Layer 6 of a small transformer language model trained on English Wikipedia (13 layers, counted from 0, width 128).
A neuron's activation on a vector x is GELU(gate . x) times (in . x), where the dot is the dot product.
The model reads these tokens: "ty" "n" " |" " War" "m" "ian" "–" "M" "as" "ur" "ian" " V"

The vector x that enters this layer's MLP at each token. A number n stands for (n - 500) times 0.01.
0 "ty": 592,533,392,680,520,511,445,414,534,442,529,416,699,526,504,473,461,524,503,530,582,437,488,496,361,439,538,565,571,562,436,446,383,624,654,328,542,489,459,586,531,646,872,554,621,598,382,707,242,636,745,495,647,648,490,564,513,612,479,580,623,492,746,732,564,245,711,562,430,527,625,614,449,503,542,673,416,428,533,660,604,367,743,253,610,380,388,540,440,688,476,338,379,618,597,345,477,690,494,428,441,582,457,529,730,464,414,644,370,434,906,352,469,463,456,425,390,437,437,453,446,484,537,577,376,560,870,453
1 "n": 549,409,310,680,506,491,512,262,511,600,546,552,730,450,376,583,504,667,554,449,578,439,531,562,307,470,472,535,712,598,615,343,416,491,659,487,500,516,512,534,619,591,657,561,571,505,328,685,405,721,704,495,492,642,473,506,548,704,415,753,597,413,576,663,430,266,478,403,201,640,558,641,420,516,384,728,461,392,364,597,637,443,680,175,596,570,389,582,486,687,429,325,350,591,503,352,589,564,541,454,463,605,392,604,696,387,315,353,446,434,757,507,423,417,367,463,484,296,407,412,407,452,594,553,545,524,815,465
2 " |": 618,508,426,362,366,635,471,561,448,633,379,427,518,497,533,507,517,543,498,577,591,495,631,408,515,628,534,521,436,278,476,454,375,506,445,452,353,455,579,408,683,419,513,479,584,404,977,419,370,648,503,503,486,501,448,509,448,508,651,558,630,449,498,586,467,409,533,569,471,454,568,619,352,401,318,454,508,310,425,488,659,404,532,250,445,544,454,394,498,596,454,670,415,634,521,466,461,875,351,428,639,481,381,449,530,437,504,415,372,661,698,469,549,426,512,295,439,536,323,606,417,320,503,480,453,772,693,404
3 " War": 501,520,471,682,690,362,492,351,420,620,524,587,495,551,849,478,396,528,419,622,394,697,484,198,470,502,396,484,467,620,353,427,366,576,327,325,542,722,560,523,677,494,707,513,487,574,571,384,549,427,415,482,464,641,430,310,545,662,329,612,539,631,411,473,486,349,397,775,516,518,405,451,349,486,447,577,623,553,610,374,686,553,418,645,464,364,366,641,482,712,496,618,598,483,708,445,319,544,442,395,487,564,415,614,667,509,229,585,548,281,567,343,652,683,634,591,390,621,368,493,371,330,291,506,582,523,457,348
4 "m": 477,704,343,630,359,695,669,469,409,575,555,389,599,347,699,604,652,424,441,269,398,472,596,366,456,296,324,383,640,574,555,574,557,380,456,703,592,621,424,686,569,440,460,443,435,551,476,695,523,528,594,465,616,520,434,528,697,423,414,713,158,446,553,545,558,430,318,363,499,423,443,493,607,637,499,348,399,784,380,701,638,507,392,528,410,505,508,439,431,614,605,349,492,619,415,493,576,639,564,516,511,653,702,710,511,685,382,537,313,527,679,499,621,469,412,301,353,583,147,605,357,458,425,454,482,477,512,345
5 "ian": 300,465,377,548,623,521,455,233,520,531,505,444,476,355,616,509,425,426,577,418,540,556,428,253,487,505,419,317,487,533,456,481,526,718,662,210,454,445,539,524,521,546,661,492,526,473,458,462,468,378,631,537,564,598,502,442,621,649,418,649,487,466,360,435,647,367,505,399,235,354,620,518,397,334,612,588,339,477,704,528,623,628,544,631,454,622,339,595,330,707,495,663,264,497,561,339,464,799,453,537,496,637,563,531,528,440,387,693,422,566,638,635,303,404,398,648,427,539,405,704,348,291,336,302,716,588,730,510
6 "–": 551,446,257,642,574,478,412,246,773,429,538,474,740,220,557,696,414,534,592,551,433,783,561,445,401,469,353,341,415,742,361,528,315,519,462,498,547,540,688,474,634,392,666,427,537,516,734,320,532,568,402,485,498,526,356,400,429,598,426,573,449,468,315,429,477,453,293,386,451,493,316,489,517,328,517,547,530,519,689,547,478,549,457,638,226,415,264,674,445,590,648,569,483,501,540,440,526,534,409,530,409,526,473,421,539,416,508,532,421,743,490,601,454,358,621,449,513,514,321,379,453,509,389,313,821,642,590,228
7 "M": 482,609,518,566,339,501,316,529,569,364,524,589,509,468,431,565,571,274,605,414,474,555,579,549,325,537,417,347,479,585,529,607,686,492,463,584,315,612,555,443,518,523,447,475,777,518,618,470,497,436,497,514,382,509,677,375,523,511,443,594,523,514,725,676,459,537,307,425,474,483,320,418,543,767,323,514,708,489,634,461,523,734,269,585,453,521,340,398,374,550,561,577,524,681,447,455,696,560,377,482,574,643,555,565,373,376,437,646,489,564,699,434,535,427,573,300,479,559,198,791,190,666,478,625,470,640,647,276
8 "as": 555,470,514,384,441,559,227,453,227,416,396,606,459,612,748,435,492,441,554,550,591,473,477,520,261,397,245,754,344,566,427,464,431,455,439,376,547,452,513,486,353,664,485,344,420,486,474,230,580,330,647,599,490,475,637,400,517,271,494,534,383,746,481,617,534,584,562,404,376,606,501,579,434,627,479,554,584,491,256,363,438,519,598,213,539,460,276,472,641,778,418,513,566,682,537,587,366,598,501,771,491,612,531,628,560,624,570,460,391,345,664,613,552,382,555,625,357,286,404,549,348,690,556,507,437,554,564,392
9 "ur": 376,640,449,528,500,451,338,426,607,355,415,468,534,557,702,378,537,432,630,522,506,569,674,361,362,695,577,367,508,663,459,344,386,395,571,245,479,486,546,334,421,621,666,465,448,574,612,372,443,422,637,445,648,480,473,322,672,601,239,656,319,547,394,411,469,450,414,378,293,529,503,385,389,617,479,525,484,517,384,503,389,482,678,424,493,411,316,441,231,637,765,449,487,705,424,366,591,788,542,413,521,498,627,544,515,379,470,447,401,584,435,560,357,501,402,709,451,341,347,437,298,624,478,410,660,593,643,421
10 "ian": 260,564,406,616,534,568,309,310,753,294,551,514,490,440,649,592,341,475,590,470,395,633,556,416,490,589,490,317,389,618,683,477,422,578,586,487,536,414,563,361,498,519,418,364,539,608,587,465,627,456,598,518,511,503,575,514,457,700,520,500,327,432,409,480,489,444,475,393,293,736,525,391,509,295,659,669,252,579,571,580,532,552,637,707,472,618,448,533,324,606,585,595,412,399,431,275,360,815,493,432,509,539,404,528,499,459,420,780,287,735,477,678,543,437,444,581,558,624,337,558,338,506,394,376,666,562,586,460
11 " V": 479,494,457,455,556,713,390,509,506,424,481,332,527,509,652,523,472,397,604,398,463,464,427,446,551,493,271,526,546,364,372,319,447,550,261,706,490,546,597,346,314,473,446,524,401,337,582,457,659,536,392,673,475,806,623,485,315,411,333,384,638,511,485,814,535,371,607,513,538,738,344,446,285,565,332,478,552,591,418,465,462,508,323,467,695,635,514,470,346,511,392,406,503,376,604,557,535,613,461,453,787,580,553,638,574,456,424,473,505,540,709,511,447,490,434,533,401,483,383,526,185,507,533,365,718,467,498,314

Each question shows the input weights of one neuron of the MLP. A number n stands for (n - 500) times 0.00085.

n232 gate: 346,602,487,705,319,503,633,579,387,674,642,533,547,545,262,653,527,438,490,658,640,294,735,568,403,520,471,641,760,581,575,475,574,566,600,533,608,437,471,415,423,434,630,562,520,533,394,389,484,460,569,400,433,354,620,475,517,315,601,679,562,570,683,458,370,457,541,567,700,451,646,236,545,604,751,425,535,650,553,465,644,454,571,481,494,425,431,457,461,533,623,561,396,361,500,592,602,426,513,541,409,467,480,675,564,433,359,344,544,388,467,471,500,450,328,612,351,418,493,648,485,526,497,477,413,707,346,592
n232 in: 321,480,438,596,629,598,506,477,561,478,681,318,540,591,471,432,642,516,467,848,624,547,365,354,484,513,338,612,506,675,445,519,348,550,480,464,712,434,474,445,458,525,457,516,238,600,428,534,538,704,464,403,324,249,435,392,377,358,644,490,494,462,438,438,440,453,443,494,582,539,494,650,446,481,458,712,725,522,543,513,535,362,532,487,680,536,609,621,571,520,400,682,601,355,517,448,467,435,516,556,507,513,204,371,699,417,449,370,387,512,563,490,540,493,354,602,600,441,437,465,500,276,574,577,651,595,547,639
It fires most on token 1 "n"

n144 gate: 550,658,347,442,510,365,493,596,373,500,674,424,517,524,470,524,527,510,456,377,474,293,583,540,675,411,463,527,699,409,689,435,513,490,483,270,503,487,613,419,460,758,621,480,534,699,440,406,527,582,452,339,510,490,574,803,521,442,506,447,500,667,832,517,379,641,553,655,463,436,534,407,483,413,727,551,385,642,565,460,493,674,513,445,397,611,421,480,416,415,443,451,486,385,455,331,394,690,560,500,351,483,584,637,423,497,354,497,497,432,538,199,444,385,446,575,621,619,448,724,607,427,394,375,743,417,379,372
n144 in: 532,426,507,725,697,494,639,476,464,608,500,483,517,569,588,444,584,394,416,677,687,452,565,365,352,584,530,409,576,500,507,714,510,335,561,490,788,538,487,430,510,276,443,586,650,515,549,507,568,594,560,713,474,565,415,442,534,477,559,659,434,490,636,444,558,453,397,387,517,375,444,425,591,233,595,626,471,578,218,370,565,560,520,535,509,404,416,400,398,310,447,531,368,439,585,556,473,497,490,538,569,530,353,292,480,456,688,460,414,547,359,659,486,439,368,493,414,330,632,333,410,464,653,439,464,400,741,818
On which token does it fire most, and how strongly? 5 "ian", at about 0.94

n72 gate: 414,686,558,634,786,620,437,521,378,550,724,427,478,542,396,461,436,385,457,667,553,447,539,542,527,420,428,699,503,600,602,407,527,433,441,509,482,477,343,271,497,512,506,491,521,520,475,354,586,546,521,399,594,297,345,509,592,533,542,550,506,491,536,388,398,506,609,300,582,551,611,639,579,419,446,524,415,512,570,414,651,655,571,555,546,599,497,561,476,618,396,438,488,482,420,591,439,475,600,622,497,467,621,436,272,389,559,314,468,580,445,599,438,305,638,701,330,394,494,628,601,462,719,584,595,491,494,482
n72 in: 546,597,553,588,475,536,364,494,571,686,402,475,459,392,625,587,478,615,591,484,554,477,684,420,565,500,429,472,565,500,633,557,389,305,671,292,596,560,555,466,442,407,611,438,410,517,721,583,521,688,469,457,549,500,485,376,570,487,450,336,550,560,391,491,293,506,403,449,596,469,494,697,527,509,616,447,732,409,575,543,384,541,534,377,527,423,657,606,601,500,451,352,401,470,592,410,647,520,509,518,441,522,333,177,619,582,615,438,473,707,582,407,739,612,571,487,414,762,576,540,612,594,534,557,445,579,579,452
It fires most on token 11 " V"

n279 gate: 528,497,529,564,487,512,408,349,632,481,597,561,513,383,656,738,577,331,301,583,593,437,563,427,528,416,396,350,497,503,478,570,434,648,458,452,414,509,422,376,390,488,432,487,497,447,444,379,363,407,590,553,478,525,443,389,578,603,524,494,424,491,611,424,559,701,576,429,554,330,355,526,497,500,566,691,237,543,555,425,481,388,509,925,473,677,603,468,309,420,412,408,437,451,458,468,352,411,491,430,459,608,539,256,397,607,689,446,528,449,513,468,422,399,516,478,569,341,464,356,420,472,625,650,628,339,526,306
n279 in: 559,581,494,342,598,550,567,452,566,418,269,552,598,297,450,525,474,474,506,619,432,454,421,560,468,325,494,531,535,536,335,408,374,539,604,494,398,571,516,577,509,414,298,532,657,369,488,546,472,513,381,443,566,456,506,441,594,465,626,456,342,553,337,340,458,627,487,708,455,503,430,464,503,598,657,369,484,544,587,478,541,625,428,617,467,376,542,372,535,564,554,760,385,389,503,254,448,468,441,583,538,420,375,368,475,331,459,481,485,330,92,643,385,526,376,390,525,324,474,667,535,356,513,520,312,329,614,602
Its three highest activations, in order, are on tokens 5 "ian", 6 "–", 0 "ty"

n198 gate: 458,650,420,604,611,330,638,390,389,650,601,450,416,526,640,526,446,583,513,420,494,582,598,556,316,567,513,487,536,527,329,280,477,490,584,523,269,653,532,533,520,487,402,743,338,663,579,483,438,690,497,376,400,390,448,616,513,460,565,471,528,244,659,602,395,567,401,626,583,398,435,507,323,693,614,417,439,413,630,481,513,747,519,535,752,461,403,722,396,493,346,490,576,618,332,401,540,521,606,684,470,520,602,480,292,483,461,309,300,399,584,526,429,656,569,510,615,606,517,451,503,578,568,439,523,632,436,522
n198 in: 555,484,538,440,543,470,550,490,553,444,522,408,513,494,590,500,471,629,633,645,320,598,389,547,556,519,347,608,716,510,487,222,341,452,718,452,541,621,589,500,559,470,596,590,541,409,584,355,617,427,500,453,657,420,522,644,423,494,409,485,482,658,619,613,490,574,653,497,469,522,425,513,500,441,460,547,476,491,357,343,472,620,519,482,404,394,411,427,385,632,506,399,509,518,417,462,373,642,540,621,707,440,412,757,497,317,224,390,443,282,532,349,455,477,684,532,512,607,564,584,387,710,623,645,599,408,667,427
Its three highest activations, in order, are on tokens 3 " War", 1 "n", 9 "ur"

n118 gate: 417,532,525,363,422,500,597,551,600,534,472,433,552,628,484,726,273,383,389,462,350,591,516,738,578,471,500,698,544,389,431,382,534,388,442,631,469,606,494,585,568,573,500,578,535,614,617,464,466,579,497,612,614,322,662,472,503,373,686,463,635,439,421,664,294,397,696,568,349,481,765,555,414,641,534,484,359,589,570,478,478,456,602,524,581,387,586,415,627,421,394,448,519,543,413,254,710,471,377,476,588,588,526,322,587,632,528,538,494,680,417,610,477,545,572,490,519,636,532,544,364,475,401,429,324,601,416,448
n118 in: 608,509,387,353,491,399,556,500,532,447,453,602,515,659,503,500,488,675,428,688,431,509,588,485,588,690,391,462,397,248,488,506,709,578,300,572,503,360,686,500,380,523,470,600,586,506,580,521,544,506,368,518,369,627,353,618,603,398,497,544,492,503,375,542,375,509,469,564,458,376,591,542,506,494,652,631,434,291,256,375,529,395,695,437,540,541,578,348,585,598,544,448,533,371,488,559,503,387,265,509,467,420,411,446,643,579,456,538,414,534,506,663,360,591,497,398,412,405,467,485,441,538,532,287,424,503,439,437
On which token does it fire most, and how strongly? 2 " |", at about 3.5

n92 gate: 237,312,484,372,357,448,440,503,553,677,419,500,642,481,547,390,570,658,506,487,558,510,404,632,619,429,541,559,177,539,569,585,578,708,374,570,538,597,571,367,463,427,249,494,573,459,526,578,556,494,532,522,420,657,472,420,571,564,621,475,380,524,522,557,510,510,493,466,620,635,366,448,546,603,631,383,426,503,494,444,407,545,519,597,521,450,532,319,481,573,400,614,790,451,574,320,471,406,632,579,535,472,376,733,559,494,333,472,479,374,481,418,380,390,509,599,556,576,429,534,563,708,546,325,503,235,452,384
n92 in: 369,474,487,526,532,453,490,371,561,478,364,450,660,587,667,253,431,755,625,418,500,291,394,455,736,490,584,539,474,635,656,450,565,560,300,285,542,403,500,428,400,453,357,432,428,606,533,487,385,553,352,552,596,503,423,557,580,513,552,366,251,421,467,552,360,603,314,519,526,733,374,550,634,545,593,317,465,484,513,596,394,622,551,396,540,474,533,533,474,712,319,577,588,484,470,418,309,397,532,362,594,614,392,556,718,350,382,409,579,457,404,523,483,363,581,556,451,644,440,429,471,590,609,577,455,239,443,538
On which two tokens does it fire most, strongest first? 10 "ian", 11 " V"

n7 gate: 531,497,554,487,469,401,614,623,538,626,241,484,513,481,465,548,477,660,696,644,466,421,619,532,399,351,443,494,592,447,459,408,607,617,334,678,599,485,412,401,368,488,425,620,484,331,479,575,522,632,610,283,537,522,323,357,552,410,587,478,570,299,615,341,320,380,612,494,631,522,551,448,528,386,692,624,519,382,558,412,403,432,544,586,503,364,465,327,447,599,377,289,669,340,653,599,423,526,780,426,363,433,612,494,588,386,484,490,537,543,367,325,657,559,494,535,566,529,448,494,693,559,400,549,556,413,438,457
n7 in: 400,562,442,565,554,394,507,531,473,567,412,624,521,476,674,622,528,575,555,462,679,288,376,642,486,379,510,661,283,412,527,533,652,431,563,586,650,526,543,275,453,585,458,571,240,341,264,496,483,823,397,291,557,500,372,457,601,362,615,703,412,698,238,589,559,448,433,497,336,473,368,657,440,628,446,544,480,560,365,473,570,503,513,615,481,571,558,380,389,568,389,577,595,470,542,633,524,583,576,343,615,503,437,672,607,733,593,439,543,448,521,551,458,486,273,486,463,572,483,547,350,547,507,800,416,500,309,526
On which token does it fire most, and how strongly? 6 "–", at about 0.4

n140 gate: 408,556,225,391,719,415,594,302,375,535,677,500,527,691,346,484,487,617,470,690,554,291,417,565,561,407,555,612,613,476,539,484,445,622,370,322,552,613,465,663,484,811,371,432,382,542,458,523,353,536,536,426,647,465,390,186,444,457,445,398,652,402,744,526,567,646,564,579,448,597,490,380,446,419,426,526,611,570,451,436,302,582,503,538,475,464,546,569,561,399,494,369,581,446,490,458,566,562,579,594,484,490,295,474,481,417,401,393,418,236,576,438,550,497,529,589,655,585,530,465,529,478,484,457,529,659,310,406
n140 in: 396,519,368,419,494,413,618,458,538,421,525,279,592,484,380,302,497,606,746,529,425,513,645,557,385,679,363,450,605,729,647,367,408,467,556,568,689,605,487,462,541,401,634,500,567,416,536,434,657,587,646,494,591,384,408,428,693,432,575,578,390,516,490,369,608,490,497,456,564,672,605,549,556,436,402,433,472,434,545,425,686,429,418,583,692,529,545,593,677,442,364,513,347,556,654,343,503,424,487,522,535,645,563,416,531,700,494,557,500,323,867,583,470,332,446,497,611,423,474,516,497,478,428,714,579,353,582,472
On which two tokens does it fire most, strongest first? 1 "n", 0 "ty"

n246 gate: 697,531,527,449,483,308,547,361,527,649,483,480,545,410,602,446,411,406,320,753,402,424,599,553,547,548,523,619,600,632,360,329,350,466,538,592,507,565,424,393,464,578,544,513,450,503,401,662,493,500,636,410,434,385,520,676,729,436,648,559,561,380,433,349,304,647,535,559,574,560,663,476,631,310,632,638,399,543,340,572,460,290,418,616,542,333,693,372,298,594,653,521,406,656,640,628,554,360,474,552,269,426,566,497,655,599,454,557,419,347,626,580,503,469,533,514,557,547,292,805,482,484,490,414,484,592,497,367
n246 in: 673,572,373,779,631,526,470,476,470,406,443,600,357,514,393,500,403,98,448,589,312,433,574,382,503,569,608,463,642,514,656,559,419,593,243,403,473,425,433,663,581,539,666,584,520,532,475,612,590,455,283,386,497,566,601,431,462,466,395,433,552,582,551,340,458,396,479,238,572,328,284,563,407,510,423,214,569,550,810,557,624,332,477,526,516,558,675,582,456,486,446,556,422,510,614,520,600,568,503,507,493,517,535,576,473,434,550,531,546,656,552,391,465,643,503,404,416,541,569,513,595,784,543,315,503,357,705,411
On which two tokens does it fire most, strongest first? 4 "m", 0 "ty"

n312 gate: 382,572,301,595,618,472,468,562,401,312,583,434,566,410,663,503,576,750,493,542,396,550,343,671,484,553,616,551,455,433,377,628,426,701,536,638,283,456,478,461,340,422,513,336,445,470,632,597,350,520,408,439,621,566,420,358,533,647,415,494,290,707,730,351,337,612,460,396,432,500,584,483,411,548,503,455,465,408,474,611,656,484,436,463,537,535,323,480,426,454,352,550,354,396,206,510,474,359,532,431,500,562,490,461,608,235,373,600,478,401,595,506,570,560,516,680,523,533,457,513,614,494,637,557,513,269,533,425
n312 in: 488,424,588,605,587,485,628,424,540,435,469,688,484,388,515,466,433,353,538,579,561,588,512,229,422,446,600,503,466,516,550,485,398,459,542,522,475,566,349,478,636,461,612,289,434,433,483,461,482,569,402,673,488,500,494,503,503,380,556,274,407,618,657,475,481,567,399,457,384,575,432,567,476,596,614,672,476,515,405,589,694,415,478,587,455,466,370,786,559,635,435,432,500,488,532,525,503,616,457,705,512,478,536,592,602,276,674,319,434,411,465,384,323,288,531,687,556,732,545,281,545,574,435,497,349,735,478,564
It fires most on token 0 "ty"

n13 gate: 615,652,680,652,484,484,552,503,394,625,342,490,480,643,474,451,467,592,523,615,361,449,564,610,458,371,325,587,545,581,393,550,471,536,470,570,503,406,369,307,323,506,676,490,493,381,440,443,378,490,510,484,458,280,620,389,533,444,558,490,537,551,742,591,533,417,371,525,467,474,532,313,573,419,780,631,443,506,460,369,548,454,686,657,407,471,381,329,510,438,455,328,467,601,453,438,533,438,481,641,419,657,537,279,99,450,321,480,579,388,540,373,497,386,695,398,558,631,374,613,635,497,513,416,574,468,487,598
n13 in: 626,373,285,485,358,461,625,358,387,529,478,332,443,493,384,368,429,596,485,426,514,954,424,518,573,328,474,525,493,527,511,344,478,414,496,309,592,237,431,662,314,489,384,489,559,610,575,549,482,556,597,329,453,421,485,507,496,694,448,338,328,461,592,327,689,455,397,417,611,548,617,425,601,460,602,485,407,893,791,355,417,370,638,518,588,438,478,593,460,371,482,401,658,397,436,566,519,610,651,465,393,301,504,470,486,225,471,562,486,416,545,482,261,545,368,496,434,430,477,355,380,565,326,564,746,568,300,315
It fires most on token 2 " |"